Layer 6 of a small transformer language model trained on English Wikipedia (12 layers, counted from 0, width 128). Numbers have three digits each and are written without spaces.
In attention head 3, each number of a token's query is one row of weights dot the token's vector x plus its bias. The head spreads its attention over the tokens so far by the softmax of query dot key.

Query weights of the head. A number n stands for (n - 500) times 0.001.
q0 (bias -0.219): 394350408621597611323663272566464724579477368379607583583514296462326699671457468543507336389446496656508542642419613446230402496381392453618316340513644301526561512379275596414399321442659265369509501368251648287695673576606362376427413376368753599424376291436586516547548512388308320682555465344446466712325551574476555441166372338581451401329335430591430369516572460382416551603651
q1 (bias 0.246): 712399438419334453517617453738453457516723479502253506487681356358536582350630568601577545534330509619407466583670418571592679396543494530558511418586578478458354414475377408857425298522676443409584547512316364479742438498362632524471382622563587469403438413547410276496449467371492667399439524381529499486500572443533562408440558594598584626648475214429503410560522650528546344556613
q2 (bias -0.296): 325612525558601653390491494342457466426359487405597420398540500570508548676330382459502364328545457399581431569391488536376218503404440385550362516471597310578687507576533591270461592455476451438554410427599560541478520649676364439574638459425499524685621533386533512549595485663420262665582567576432408645348413665510571439361446427415504381327393580583573427697650503503599679565541
q3 (bias -0.287): 539420475539654748279674134589419714645536338425502626570411183543344662589515483421635252367266481598510635639375604527330579570411708519557298216557787100322239527372463583406495355475798151336497578397349702395782665827741517416426189583400588612695352293357467430495592529397352370976421559272348472495242572554583526246127492322602493489279377486599326299580541507280623572623653
q4 (bias 0.494): 598499676452462608594632529571514692582478454566570680507338525479430514435652437579571683573335499351422601368520569483619659498507641699460559446614479537523392487577576553595522304600610469496502571452492457566653395430467659571522428543524490453359574512672577463383506725546479659451666490438579547477540520429500319337529595436479378553535658586436419715357564495435486350352380
q5 (bias 0.379): 490494520357432351548269520413492413410587395436593384517466545444545351522536482513535763582671574371428520439656535374596402450493426471391562506376454718458533411526559387750466500552364742524503499619627490447339562350362468555524534478574552451374606605603483629627529387579513757358570500590650658488704416376388458549732493389527544465482589496336598606606535492630429426352399
q6 (bias -0.595): 519478230607677516325495587585523346436551592365497306506615577527464680603351637553437301456525346704721339737497418467303399534548350496431579484553543368481815700428315737452556554317418425423534406394459545356364289314547330459475484457553608452567479384415388479527390397653509312338428460500509376423482526655535553580539497771545618586414307432658554430537680466466437645745593
q7 (bias 0.069): 526402598606529702536731554523434656690385446536464756518576488343408435443486285635556518599353513466328617371302570540510522410451623620562480479560608369667479277724610523443524331444482402426529490478472568520701490432486583317624466361458473396350472473447655469384662885573470578635588541478443519545358550633504451412338541465422350498563615472483588584377653477477535497479468
q8 (bias -0.676): 271597465380459537448509339554457408444535566548459528322567492630245509325653618656399678540553404325603380621543526532378512429419455521588297562517525651520644557572400654490768471494345480485321493453399558466361493566388370491528607418399665375641405400557466338501527511669491334638606529276473403506433480591588546674453376383619571564446341306500468432514582539369568668639643
q9 (bias 0.060): 445574577610599531591695509424434648623539371550401805485451456402633469307414408380536288512370628573436506363334484561469448563386797444697357404503565298570554321529759373356446589448723347489627534578650375544890590662642719354428569605476486520805443426355466458387642702396536374633447574500312477433383552485416444334284427510434401205533649606652412604285376586636478630471508
q10 (bias -0.363): 604552431607602544396509552470507540695499554495583470565559358473428583519447390425457456468515505502566599634312404404433437493430584474475401518484560419536407753380463627292389592523637410538509372549464640475525621438648460439557544425428385488540481410411477455548506511513566314599289525560336334397492698486537381468429370439454518379406528575649443512598619710402393494477532
q11 (bias 0.557): 591413533691499465597459759522530548618457489470480630691384499320726427584351594276560489521439617647343588417411421542546325555411663442560469321533434419450458427503663303437365428647782609449600600505728360594756517675496670454447402517377436476478590555449633590528550602409475614409469463563470571540439535385330406299448594728371386328382586649498491522418457456638595430377376
q12 (bias -0.346): 502465568548386721510394496397720478614536575344490442543481617492474395495356515555354553577450513353455477516415642433523328382694537560412422533451572601536530592455338555376401456647478357249549463403656432485547515519378468475608529434476488472435531459555522512505483486443486516447509492362400425541477291568555576406390637554482509427318406460537626469665687475541529593566513
q13 (bias 0.552): 388494679437443492590336659595510581543333423723523691549430594443621415409536503381548559512392511513238581292613502498610540490480626567461553435646375576488335415619663496561630374592695589565492582463549329672631372536527561519362530543393530483515565537643562441561546625502428688488620413384595587614455553399433488416471574451455334503550434539328543527393398540558666507367385
q14 (bias -0.295): 524497337577755545362435454364555434398501397328688519355521337332451392863233630553583361491555629573416666562469413376459258443439328434563378369280637462422209567563486419486319374442407450375358560595638778308351510492270482435609582368363448482446519169257381597527579559617491599522219418425366544467340403568499336584318443540495640478277572533500499339640740370607386345531545
q15 (bias -0.225): 488641758422569653461617369418417468780513576601577567498465444404625422238663411699526556458431524532417464332574472489590409531492641596573312575360532627460514392498470554517486533670502470360451362593640451504478564508489433445523530400414183449266413517411536480494614651600454409584526551364290482589375353395515573586435285518478472559441518465500586519468527384466616468331610
q16 (bias 0.199): 562381636375434337586504610490422720481501535616460673567345466456611402515556595435477521529458535459328604391580516568619605465469665609468572446586404416445375486579725545561509434628644615519667553547596438669647463593536631641443356593652507442504652596619615464490555600523384623561592481504635580629505552456393534303553494342440359416618443542397474654264423557650740457312247
q17 (bias 0.600): 678471481598559345617501653511544599422489490489485699383368537402726371430496488349587418568545615434416670338385533561694776704517521626454663473492391390587290345518638423582445479438533567515606530659386506534539495425503691522379401535542460614571623547479595474393567542391455640443542551656613618500692636475445523438563572577496392503727617644381449622321362421576533289422360
q18 (bias 0.015): 360541569490439694481702375412494568440648440507402573415466589495533585540658510628572400495365396493412482477564639715552781541674713670377538541572386431619446686472450533476549602520566444501504508666331345555553452189786368500353572740566475735667442607763490475548551373738470432747601475281484490546418715460461481578564472328733623331400445527612420566423324515422449493384477
q19 (bias 0.053): 377501484471245558619592552714395603266433529767384337459739599583521646414609441590462643704545432386486411544591414506578574662767446487377445567439356551588477411671504511538733677356303578743486492527212534695324247325495452561565477422489685476462425525781506455508353518568537415689590427452655509630514475584500619611566502422552463746670436567339539530466398598501388562456387
q20 (bias -0.008): 539599407573496582428417523494352629509466496485525501401594691570582527486404564341591435331598578368413593575443702624528604541536360528550482628593492357514553443579521451464583571419508568564619478636405525593521247743718476520442416385510509779566572719648361561521449389393349334807635524535691472565483697564517462615505550346571430554687272547500593647527442767495623542457341
q21 (bias 0.076): 580439392733599605466622625505703527360337470585469542427341569452452544409491577495423485575478599502574738480462569468415578480582578453479517477330529260484433435571483476482266347532412424365633572641663452271488511178427680478615537493643306540621533386407588581523705647392448787552422336517593582482493582643516421586376549461588565425495658606630596502533643467638652380497551
q22 (bias 0.016): 577507643547587586617343311532457615443721520365552443284506669539581500449623421602580669546426377636531538564850432412560494438552420453514508425515346728487319700487327599563720330522464530502433622463306608593339348561257418520524395540459695450479458448615386318561287645547411373581623538476441596645605492589524687551614612661455417639479492437418419489577481499246311579476351
q23 (bias -0.041): 483684537550496461505439653547364412409641505630589501700670500615478561450339547576581429545603637289492429519530491403545342333428505359633609479398556341235855386477647387571425507718588398442519498512800347584483686225680643532653450653632277453591498491255504457472534449508556496618327547453498552571591422478322539466434400522481490381432369375566531369479480413628562459638521
q24 (bias 0.037): 519419536658506544446443497539521596618516495482568655383500602384514471545494457461377364502434537344410541436346671576537494405351621571449439451383606569491250401579577481533627571523594371359595485497685551561550321806461554474568588488363442366452328436433371403561583581495245438526436581505544442492506457553596743347464554489611393505443406507468556377580432543519411589479469
q25 (bias 0.105): 334612400369388388523676589557390580462752739722513271659703375574692474542499565509569545419451332625380280571458236451491517451696407651397379616511154531585634454360528444454800635333552580659314351616301316838384359635508308556690470679455661260379475618650482452585319456411356298570616350555630489682436734601354682737547571224485404447457265428243290555430324702482604531254468
q26 (bias -0.044): 553362507425683637455477439476509501480466444463461532478431590498510561696490513500516451601364371466505637522428444452505370528491538515499530476506551377628377566365443743442397408607614351403536366460574513429579577578526559492566411510516418512465489475439546561580697677532489483554617458361425596534466637514327482509426428560450422324437519568466495527625493613537690521607470
q27 (bias 0.117): 424570379523684550302416287639380486621627569666534483545485391595609636537615683343566416530521509616535567462705373555535663741432475417573453313490365620588580624548468488582667681432559317677524520420399279645500446519507456454516565668293442709610453516642378440450304495458504524489478575603493461451443330517540670461658704325592492513538254600381473464518298621509404632476535
q28 (bias 0.039): 650495398325552587627586310443493384426489421311578571341351693472391364519672393537537544583320367452496369511454455382574434470423510617502538341556480455436554614640478559574488453668389430563464517647444605518554667360429523492597635436505510481536428596520425559554529531535293486692608594494471688505454566457534309322560466303642525574484639495583593503444556448304507393583407
q29 (bias -0.065): 590381416595700543396436683553576227467612313430370447467749294298488258610233587434396428468513679341479419611543692780485390406405419350486650517565681348424546637579495628547326388355426481319647329535543581251607404396527469434400322371488537544404612379413479515401669369551655678407268605583445452348376446493460322472537466779456563464464630489799404440593548279766476473654523
q30 (bias -0.027): 369828409447567363335398595454341464538517654585582554598593408639686446561664608252594335431569574674648356517610287591509588591532454485486627460496450469310845504459565630510506713529702473632513547415433403474499531662718475543402452592506517776589575701348522595472474310527469504773545628468519284504466664528471657442559347349470540421611263491594340583288272789543543442575608
q31 (bias 0.006): 649708593356696444446326633514490488646604482386565442734459549409501440500581394651599599618355455435578390534384362503598485499307425468533416592680396648527550697453405517465337506520627675601511479498649445467514697733554513471586514452493433573439654525515597512522423714658659586261365678359509440505477573380482493515449470589392446497610373483595364481592639543534491505499392

Each question shows a short text with each token's key, already scaled and adjusted for position as the last token sees it. A number n stands for (n - 500) times 0.00098.

Then comes the last token's vector x. A number n stands for (n - 500) times 0.017.

0 "im": 525201488641601381471673438607497690435711395564847673466556480438536462494538533556526455506496
1 " She": 738324362594694394435675384554475698543632418575823702442566509474537484513502463527493552489445
2 "e": 806609328518676428397699426507487717523702462540757642438524483520654468539510455548475470488411
3 "h": 544844395416716495401681368521520687519638452601797569443580526439634472494458485448431506482449
4 "y": 259701401403676544353655378533527730479642406592822589424542523456593428499448502479480434452472
5 " at": 235389441284645630324544341605467703452646406553832605506510465513509458509440466534491545518503
6 " the": 460298482312591684335474297576466685461620373501888661474485487473568499472506483519510510525556
x: 511534471454542444535590509478595618468561518472503479534484501481504531522449474557485564479487452531504501493482460472482521498517461496501542550524449483504548543476517462527488472478469555559495514509515521523441539457518488445498460508555493409511555468491537495532535567296516464461504531525540520524541514507507473531653511483447141424497471560463525670491533479547499482500484
Which two tokens does the last token look at most, in order? 6 " the", 5 " at"

0 ";": 538280516639572401446639427648457648497626416538747581530455505484499517503520512524489468541517
1 " ": 685403393596585434465642424593474638528622430561801522550497465487476525453500503489530497551522
2 "3": 671585370520655458402620402592466652486655443560760562527468485509473548484475505480499496533539
3 "–": 504707341447627518395582413584447630524619455551783526558468512486429505466515458476547477524543
4 "0": 304637406371615545397601389560443624465600492541788541494503477506496525513468513466529516482536
5 ";": 288396438357601577357558348598445632494599452528753544550457494491507520507491491496502485506525
6 " ": 462285575376568584372562387540445622514607437557805524558500463491477525454488503482538504541532
x: 505514500483505450467481521521349597462538469529441488521518486494535492525531583476519462505526450471500548524475478493462545497502566576544602478441505457494496463442679469486491529450471501516533532514478472548556502529518561506439449471605554458465495561457518474447510463482472507499519621513523550505500560501447546509553542523360164515529493590452522598463470433521477443501462
Which token does the last token look at most, and with what share of its attention? 5 ";", with about 30%

0 " ": 515300472620567407484625449581464638495643414539824638498532485465480513473533505528539516539537
1 "3": 687393396578634416435627423597464653482650457560789588501494467509477557488485511490511518529550
2 "1": 692611376516647463420624408571464646467668426567780584460470490508507529501472510491500510506548
3 " |": 492727379466640512384605409604451645478652429533785579498486477464509540513518504494522518513532
4 " ": 309630423392601526402608408567468632504620431561826542548501466475481529453495500488545502543528
5 "7": 302440498346621614369565369543435632476664418550771584497492483498491524476470499479498521525528
6 "2": 460268553393591631334532379546451632453652439554769580488460486508528535504457516490511490494515
x: 550466512582445480486513486571510564424481549532476547442545514518519571502452531470556490518488482512518543464546493545545564546514514531499545456556466486518491495588599504568441446500500538524496571440462528493527446530522578595424442550523512473544499553502561522453489551443530453464537474468615565466547509454544456465519576534524122489491424531509503414399479486486479494482562
Which token does the last token look at most, and with what share of its attention? 3 " |", with about 30%

0 "ents": 501298525590571384455630438595506650458646392554762650467531509470494470504469526513494476507490
1 " with": 661414437653616441398587399628500668438606425528763591496470454517472504476474497514452523519489
2 " p": 685576320488636495457627400518469608517632450538787559498579461485448521458496497523488561539496
3 "ers": 554696379423665549408565441513433634550637487512751598503597431479496533443485580499533576498470
4 "ist": 348616416431611597415580425571427627499651555498803538555585450478493517483444529435485497512526
5 "ent": 316449412408608579365548369592465681415653467550743535521476479476470493468448558471500456500521
6 " per": 460274590330528611392516386500417609491588467526763611488522449493473472466455520529477592464530
x: 508556505566496550543480545493554579465470533537549524501405484503549415485609564486617569563522431460461499357509481416409571502543514564432595547512478493578471580518561461454492564457532553542506582464546576534596514464534530604504471485570456480524547493432545561600490482463541477500534404564502530497487468481527520480570511465428300527490513582519542545435476499579503481366534
Which token does the last token look at most? 5 "ent"

0 "ing": 518310522590561388448619446613505663434645420562752616479501500490502457481490519515472487519509
1 " the": 632410479614617429405595402612512645460600406539767638479498490488535493491525497520497492532540
2 " sur": 687562329531626505434588421539432583530608435509774611475592443486475506470515507528524525481486
3 "g": 534718393437658517450624415524470605514601567486757558542573432455507560489459499520547556490464
4 "ery": 369657384463617548379578377584493670476593440548751556493493557507503494482466520460549498482460
5 ":\n\n": 322436439377595600355513390563443627462624382547723619490512494489483519480516509557541500556481
6 "1": 438317557379555637363506379522437626465651416551732610486497503493477548485484513520494520542525
x: 543487505485472448487489533519476525494485543500499511484502457518556404470493573429502394480484648493507491450537504440550596491488427551440588463560440469487501530602545448516508631570491480539486560455484565448408507522483588599516476553487533500562531532555496473437499460486492542465496525552628503461497567521581506531636520497529175465533467543444483490444424465495481446496468
Which token does the last token look at most, and with what share of its attention? 5 ":\n\n", with about 60%

0 "0": 521268484649603376437637410614459666435673398554817650454492518500508500517489499508517503502571
1 ";": 739399430651612418403648389676453674499640403547788581551435506480507525501508502519495460551524
2 " ": 713620334527616457431655397598467658530639418569856519565498461483472534439494500483542498562529
3 "0": 527707329418670530369599345576423671482656435572811576515456527513475540487465516449508486562560
4 "–": 311634367343638567362567380589427647528635446559828529581465517484414507460509447470558476542553
5 "1": 249394481320625596368587356564441657474631467565830539512500476495466553488454508473529513512554
6 ";": 468226525321586622322536308597425652487611442533792546569438499490510526507488488490507477516533
x: 445483545553475465453532559561455575497543453535446520503549477476451530481475535534571478481497447443414550443495458479502615512469503524518515514446463469475514444458680481586475540432519422532504521527503540526552498538534522386444386448433514454520447499465514461547511392445506541444451513510491567592527483549489497494565501498452178525565515588518498523490498482552504476388544
Which token does the last token look at most? 3 "0"

0 "enn": 515216498636601363461654405590501670481666416551815660462588484472558478516537508570504454497486
1 "is": 737353435608618372455677424606520692479666404566813601488576525477588451520521559522492464489474
2 " un": 756625302538671487437615406552467654532663421535839605551572417491457500478507526527511508490469
3 "c": 555794350364650507422665389463448675542643505445809550525543414475524573501535490567539512522434
4 "over": 289692376407636562367588383579440653455623476529873585450565463519515464458477573489549522487495
5 "ed": 268419449387638565349563351587474725428634469568865550479543458480518499461451549470484465518485
6 " some": 413268510326558658319495358490446679418658392553802673427503489489492519537471518502522493497536
x: 522525482484470440531494498494561496417526489463516559516513469525496441490472503447501487549502514538556503463491492512582472525536473501461576472484448509547514527541481453517552558529504584550515458536532480550489499499456473506504498550555471506483511485465529540541490499457473485544509425527558470500560601521538499503544551507411060445518463618444576550494572488456529535425518
Which token does the last token look at most? 6 " some"

0 " ": 517281469631574398483637444588461652495657406543855651498535484462478514470536506531542518543540
1 "2": 701383373597639404433628415600464669484662449564821588487488468513477561469475511480512524525560
2 "–": 715635325539631478434605429604431643521618454562852558543497499481443501471522463479563488518544
3 "0": 507768341444635500426623390591428647453610487551842569489515479505501531512471521464543508484543
4 ";": 268644357413626546365586344631448656484612434542797566550459488490513529500499488498510477515523
5 " ": 276406492346599559376589381568446643505619420568854541567498458488474529442495499481548499561537
6 "0": 451316591344569646353510332529381645460645425562806611509461503519486524487464512456520490554570
x: 582496594501484424512502561568533575515494454462483510584507508529542594492414517529508401493473555495513536524589460505542602546404430573474550493538436480487489468512543509504526580511490490591559540423473585494561387420565580536444450500566516472498511566533538489502521375525537510484523553550587488502461532490503547433596460497443213564532506582515475505440526418489491478543491
Which token does the last token look at most, and with what share of its attention? 4 ";", with about 30%

0 "ic": 503185534657622328427706404650520736426749358562888693451552492453523449467533517544504432518540
1 "ch": 862304384594627383450733366587507687472724422577907622529566481432545512496526557542461438502492
2 "'s": 775641367643727444325616343662508727447677361542910685504440490526510474504470509571474459497483
3 " h": 569820293370716547395652353533457696554697404557938574467632442494492544467475436463501567557445
4 "ig": 286723329333680606309640335542436723511698442536937603457530450483525490456453484429541577453494
5 "he": 132381467318619670256592338565454693466702482605869568452494453449537541404406416487561544519421
6 "st": 412234505319603696267528223566389738336655410574866623461436576546477523487445471427480536472523
x: 466412600541406501472604425490520499538480469444557612591519454552544567502451501487539482627495497515481532578502421561520584519564537513495588487528518497506488500524510476452532480528545472489517527493535585498507455479512462574427479502562505501476509484546455481475444458362564576472510522487553537489535580540613589508491571457573438486520496579536474622437531491548533502399613
Which token does the last token look at most, and with what share of its attention? 2 "'s", with about 40%

0 " may": 492168540779702267351678385693476757494731339560914696493590458482454524477415458582509544522398
1 " he": 771313351720767366374685327662433749515690338553956677413599454492522591474468493507544600505443
2 "al": 863645283632785410301671343695447819470775485470898525552506455525478487501502516523554496523455
3 " n": 563844229352696611375678284528422724537741435533954615389654354433424548437539499465537556563447
4 "at": 277780387310732683310679303548430748439758475521974641476556478501591525401573470495502495555441
5 "ural": 196456427299697671213550272654414768432743483512969613526502424516432429400525579462557424460536
6 "ly": 378179465294657700241538223620443808369671354618903691496508566490561520529428551463551455454517
x: 523574692547509556527597440593561613562525460481519645438573462474469484553563510460583546577506522503492487514512446512504566532538433575497533449441549462427509510437483464534521500505503471556575494508464497482462491538530552458481461535555465486510614477431497551413509464424551529508477405452494473468544495467529515489626484490511260466517486525520545508467496484505506520506577
Which token does the last token look at most? 2 "al"

0 "2": 526277480628590363452627438609469658451679395555806657477510490499475531500509508534517507513542
1 "–": 738393369622608431458622436611442638529611465561842549543501507477432514469517468469566489511551
2 "1": 719628336526636453450616401595467653491625463581842558503515480491462548477465506473544502519540
3 "\n": 504726319442653509408615404589441663478664370552784577530476492467484520476498463492575514547489
4 "B": 341669433348650603380613356501457676515653414577783586515496470463475507474493460502472507509476
5 "ever": 214448483355648626329574397489448675515654430544722616511537472485554460499503478545488497470472
6 "en": 414257542364607629310557367509471684475660431543743569462569489458587450502498503510498456450484
x: 589465580421424406525530481506486468486493383454551462523539524452474415454567549462534538603486374473494574438535478555487459524512565606511566509589413446447470497486427480500509503429471476618484527511499370471508473536517468526458517552491514499480514495591484472445516548410483485505528419433532481563546585537477503490461545542561258517475503519520450547468472552467458466448473
Which token does the last token look at most? 3 "\n"

0 " in": 526269497690627385431606423630462682442667388531845667465495454496498500477492480539486559471511
1 " some": 690346428661670440398629365542473677459673412540819690418519461490489517508483524501521529507548
2 " c": 745586293484671493454635374513462661513664463537855598450560443463457538436527498508523547567501
3 "as": 546770334442690549397592374549469681521629453535854576534574419507509507457457549488547540514432
4 "es": 339658342473675552350571364599468718468643386557819555506505569510508451464373573440554483503461
5 ",": 290433381387620616322502328582455690465627344566815648546441499521492537490462546515477448562514
6 " the": 430290462324587658314475299560445680436628369535805659502480470485524504476534510505508476551547
x: 521536480453531456518537508500536568470556508499487446556523520506500539498421538485488459488498511520502515461422477437542532497553502517446518534528453496527512506429545516499506534481490545571514468525533477510466504491526481486526477507579485459522555519497490496526466518341499493548507543549496444515530530571490495517518539489493039495518478511433572669492519497511499495436494
Which two tokens does the last token look at most, in order? 6 " the", 5 ","

0 "e": 518237506640575370468658427611470700432695375566851687465528503471531483504522484542495476513500
1 ".": 760373444655625402393654428658458675482676391569843638502508530467509514509529516532487495547513
2 " This": 700565402662694454346611336592470706421639347521785723488474530513512512533514561537497498515525
3 " te": 557766280398663557396625380524406681534652468536846633458554447507498519490510484528541563479499
4 "chn": 272713400335687593394621370526413641533656488489856596518590487523508528485520502489541505481458
5 "i": 224426445303646631387603377608415632533598521505860568488600424586567516453475494487602520470495
6 "que": 413224473340612627302534346595449695448659435555838571523516560499499449462441567481546510505493
x: 492531556486491475529489492415475574605487416535419580532565502434526461544661498476503543609452482472475561514527525482470559499604541535544573515525437445484469475500549514560500475573511463495478536576533577414576550467529544490529440532477481544513456594502520497412397419399517440508461478479464486443507575464529543487630505462535236539508441513507583635493517511503499493538543
Which token does the last token look at most, and with what share of its attention? 2 " This", with about 30%

0 "0": 520278485643599381440631413609461659438666402552804644456492518500507500516489499507516503502568
1 " B": 694366349563655431477656366486498661549633431583806606470533459466490493481488464502475524518482
2 "E": 755624344526655437439660380575488664562619469544786519502490489514541510457534446471527521492459
3 "T": 536788406479659476408668394569508671512608477567804554481512528501557462504531545458522500490474
4 " A": 326656408363645591365587350481469650540603435558806646462501467507492453492507466489488541507509
5 "wards": 293429437378644606342567374582437664462639421509800626464515552493531489514442532496510527490502
6 ".": 451243505334584617339496355599439643482659426562785576533510513485494532505506505527502519545513
x: 464534451504498436582495536471491529513516467512465473466547543440491448509455552448499418531521442479490498412468499522577566486457457503497511396413501500463492406475689423489486538489488508548471562474474480472462538484533472469525483537536455552523456509477466520433478533425468537536531515540616488492522522563406550424619463509517170518429521605524515548427532515559456516453463
Which token does the last token look at most, and with what share of its attention? 5 "wards", with about 40%

0 "at": 518219495617597349442678411617514685424671400587847693485551509444520468476554541562465455484494
1 "ency": 744361446635645387413667369639502702453685388557837650475536512476493441499503542532528460500501
2 " in": 726639296576676488381597396634452696440668399552861628489475436520496503489476469536473556485516
3 " the": 525722310538700530341579326635481678471646361530855651483469464467549511461527478494518511534566
4 " record": 312700319369646610325564298552442694465639450478834641475499491526510500477487528523551555564476
5 "ing": 237431425387648624296534316585446750429640494544842596472469523511523474447430529472519510542493
6 " on": 441275511272567685326477304594410723418631436536837610517445465519458486476462509533498527517499
x: 529549498509475453517515543526534550524518554492497551492405505515542369531429478513473502450516433489454462466543499494428504527537551562442572562500410487458532461477577475481394547532486482522487619505500532476524528425481480473497404506486483487471466492459472583614510503441540488477514478404513459576563567474508559505602549521477155517509473581417537519483493545546475499408523
Which token does the last token look at most, and with what share of its attention? 5 "ing", with about 30%

0 " B": 499328457593586409490614418518481632486631405552783673458542477469484486487522486534491502520503
1 "E": 713377406576594406478631413575483634546605470541764552500497483514535508455544450483523517507463
2 "V": 712625419534620444463635418580491665496625453566755534483497500497545483495534507492511470483464
3 ";": 496722360503613503389596392624471635510616431537751558550464493491512522499511503519497480519509
4 " C": 376623443347617578397590376487457639537625429542754585501507440491462498462521474512484525552467
5 "ER": 282433449373618590355572375572463628511635444532724555517479519503545474488548515479521492507487
6 ";": 472293521351565598350515359583440619500616433523747565567444495495498517499501493517502476519521
x: 477522499546505474530482547549528570527487494525469533465558476485461472442474486520511520406499491496325525473514522512532560499475528432473523524454479495447488469509733475531487520448459476646511557504484555525554488525516512368483446478463507484534522564446495451550505414450468515464455529509564523547551509498498540505637499474459139543548512542497471550408490530567513455417529
Which two tokens does the last token look at most, in order? 5 "ER", 4 " C"

0 "i": 531174510652599319440717412673480737403747333597951749442543522477585452504540516536515431503516
1 "que": 779342441648656355384702415667479763406768330588932740493546503476532431484549556543507450525541
2 " was": 737627324635727445322611339729490765452706266590939679546483505481460537482445483465466501529458
3 " int": 582803201323721584357628348555410668533724490442937661502669344498405521471523496534548513511466
4 "ro": 306716343308734658301572356621430749480744559398897541479657356521480639443586505517648602478501
5 "duced": 211403363339691676288545248630457783411726455555939574519540482470458479425393579457505491586487
6 " and": 456207456273638682282502235651434743413674342595922645579417518468469592516446554454511399557533
x: 456512504539476492558532470507525502548544556508510550479555403470520560490432551489554496470494451508406493478571479545524538472441460480474495502446467467423496496423508534502485412502454489524530522664462534498510508532581508458509500505525462511528569506506439620598513451485510489540491487511573532471537588504468493509546462504444141462608522569445519578449512422474495489511517
Which token does the last token look at most, and with what share of its attention? 6 " and", with about 20%

0 "1": 524282469625595373457635429595466656451693389560811663466505503485476521502506501534518519530556
1 ";": 743399423647611421412649399671451665510638409548771572560431497480509531504511502516497465544527
2 " ": 709618335522615459438652403593466651533637422570844517562497461484470535443496501478540499556534
3 "0": 526703333417668532377599351574420665489654437570799575513459520516476543490465514446511486558562
4 "–": 316631372347636567365566384586429644529633449557817527578466520485418507464509448469556475540554
5 "0": 249399483318615596364586354561423642461610492548821542503493473515495534510460516458536509495548
6 ";": 468236527320583623330531309596423648493609447533782541567443495495505525504484487489506480517532
x: 446489554550477466461525565560466573502555455533438525500546478469443519473473532526569468486494441452394549440497452470504624512473502534511524515457469472479510443453686471582467536435526415538506537526501542526558495546544520379442390457440514455518448496466515459546522374454508534447459514522481565598532482551495504490575489492445204524557521593516494519497497482556508480383540
Which token does the last token look at most? 3 "0"

0 "1": 520317474605579394464613440579472630459661407550760637471504503487480517501505500528515516525547
1 "2": 680414426579614412438607433590470634454650415545750629481499494496486525501505511525511510513540
2 " |": 664618383544624470409615421615462633489642420531753571509486478462508540516522502496515509520526
3 " K": 539677397411625527405621383508474662533627429573736579519505475468494490443528465512493508559447
4 "S": 341640425408637553403601389540473636533611432561764569518473514483529497465510511495506473520470
5 "K": 281428501379614577374587374546468666497610448566726534494505550475550503472528514491499483512489
6 " B": 441304598413551632373562402434467638513608438565755610476521470472493487484487473510473506517476
x: 480504671494537515582524496481398572474507504524500562484438494505528416489500514498549511530504581473508513429473481488450501494498550547495493487514462507515498495552546455501512516466453567478498522540478413576492471489558440667427512544478500494491539484524479517505483499483540526530460484552570583525495534619479516529558522525276163533546505483423507513464481455524445520442469
Which token does the last token look at most? 5 "K"

0 " per": 509318469630580433474586439545454622482610435523778665469554453487480484480508510541503542487522
1 "for": 680375416597607450481602420574455629503589482521757588492566438492531460425538523498550480542475
2 "ated": 685576404529611449424615421598498685471635483552753522499508468498482516463484529480505493520474
3 " e": 537680370412626540454572422506459619514621452538769600431561448507517534471514510506533562530498
4 "ard": 325679412429627539400565439568445638499648518527728563502530446495522494485491543510526529515476
5 "r": 269400489433570566420593398539507615471606540552773530492577507433533526462470508532513472488490
6 "um": 445273508398569591393551397553478644457619459542763549507525506501552475468474532515522477495491
x: 525517529485439470526474459473471621492471471565487553427455504460445516479564561542603583541417406436452566454562430479488556513623543640504616525531493423474469476491594587505470463546574585588534500485495461449558480471475499554582442581440500533534462559458508476443446588463486461511586527436497536438567534488547491457395500462463315493559445555530505590441485502488529483481541
Which token does the last token look at most, and with what share of its attention? 4 "ard", with about 20%

0 " US": 498289505617581390462627427603500662459656419557791671480520516483491472497563499498501497519525
1 " B": 672387389563625427464631400510485643485643401562805671467538479464475489483513472533482505521497
2 "ill": 739591357546636455438652395545474656515654425536758603492549476484551472506505506523503484495435
3 "b": 551747400470645529370618370518494661475614451559776615489546509443505513497473468495475455454454
4 "oard": 356629408433645531359618398547476680462653445510792635473535519500549443510526519517482481511512
5 " ": 263410520361600560394594427545474633510644453551831550517556468487481521452516519512541505537527
6 "2": 437277597387587629361539405522454636478663459558808588487496490499471549470478514486510506517545
x: 556491511456503428484498510516456427490450531489489572474501482552539512494488478477505440572488599555494538512546489525507559524491380545445586475543453477457531452596588461503438535498463532526530567508511517489538477500531643634439447508504495445514594496495542518461572461505464501476466542501619529506511536443580511476621540508514128517504474501476469431403494463475466435535482
Which token does the last token look at most? 4 "oard"

0 "n": 505292514583572391450625430599507645424663392556783653478545489482517499505536513540488449512495
1 "'": 714390444584571421430615418624512648466600451595807552525444523488502447427502520500508445533449
2 "t": 712595408588669457411620407610505655468597414574770590538488505479519499509450505514467467479471
3 " w": 536717356425634549412598412526472619540615471546806595464572456466476524436498519523542564553477
4 "ant": 334685363432643603373612403508500658509635476492760571534498455474483504512468510515531530487447
5 " to": 322446414374616608348528371611460651449599403568782584492495493472488524479439474473499492515485
6 " em": 441335629342536626418549429508400594525631440479800621470597398507472515452491524504555554496462
x: 504505519528450493510391432443543587526549522520484502520418495460532419530523519426510507534535429513519535422492479548491535514511517559544694587474460506515473548530624558381514468500451615498574552554502434581457463463510500473493576463459463477509594532455543567484513426553512483501552511479469518534503468458538461513555466485451278465539568621422513580461523477544427451498493
Which token does the last token look at most? 5 " to"

0 "ot": 498242502610588370451667441593498662459659400550812665489544493483515462500524502544502473487505
1 " ": 736371386581591413485664433582500650544640442574862548515548467478490516450495513505541519529525
2 "1": 719614346502658458437635398564470659510675437578834586461526495483481534481476517485501518524551
3 "0": 520778359415679521372627384562459646463662456560798558466478487524521522514462523478508526504530
4 "0": 274649409371643580368608383556419642457664431557796577439472476510546506529448503478522507455533
5 ";": 259374430359597588342558340608435655500640407546797569542448474483530548509489492510505478518509
6 " the": 449311486337572636329487319555448671451614369529804642516473475466542500501530490504519486558543
x: 500539490458523468532558533513556587463512498477505453551510513497491570504413497505508471485491465528520521460441471439525557519496511514444489553508452497541506519407563502493515522443494562579504500505515462522454534474530480478502496521593487465523557536468499478509463521325488470523508527555507469548534522554482493529540567476461092489527493570464565682454519496508513504477481
Which token does the last token look at most, and with what share of its attention? 6 " the", with about 40%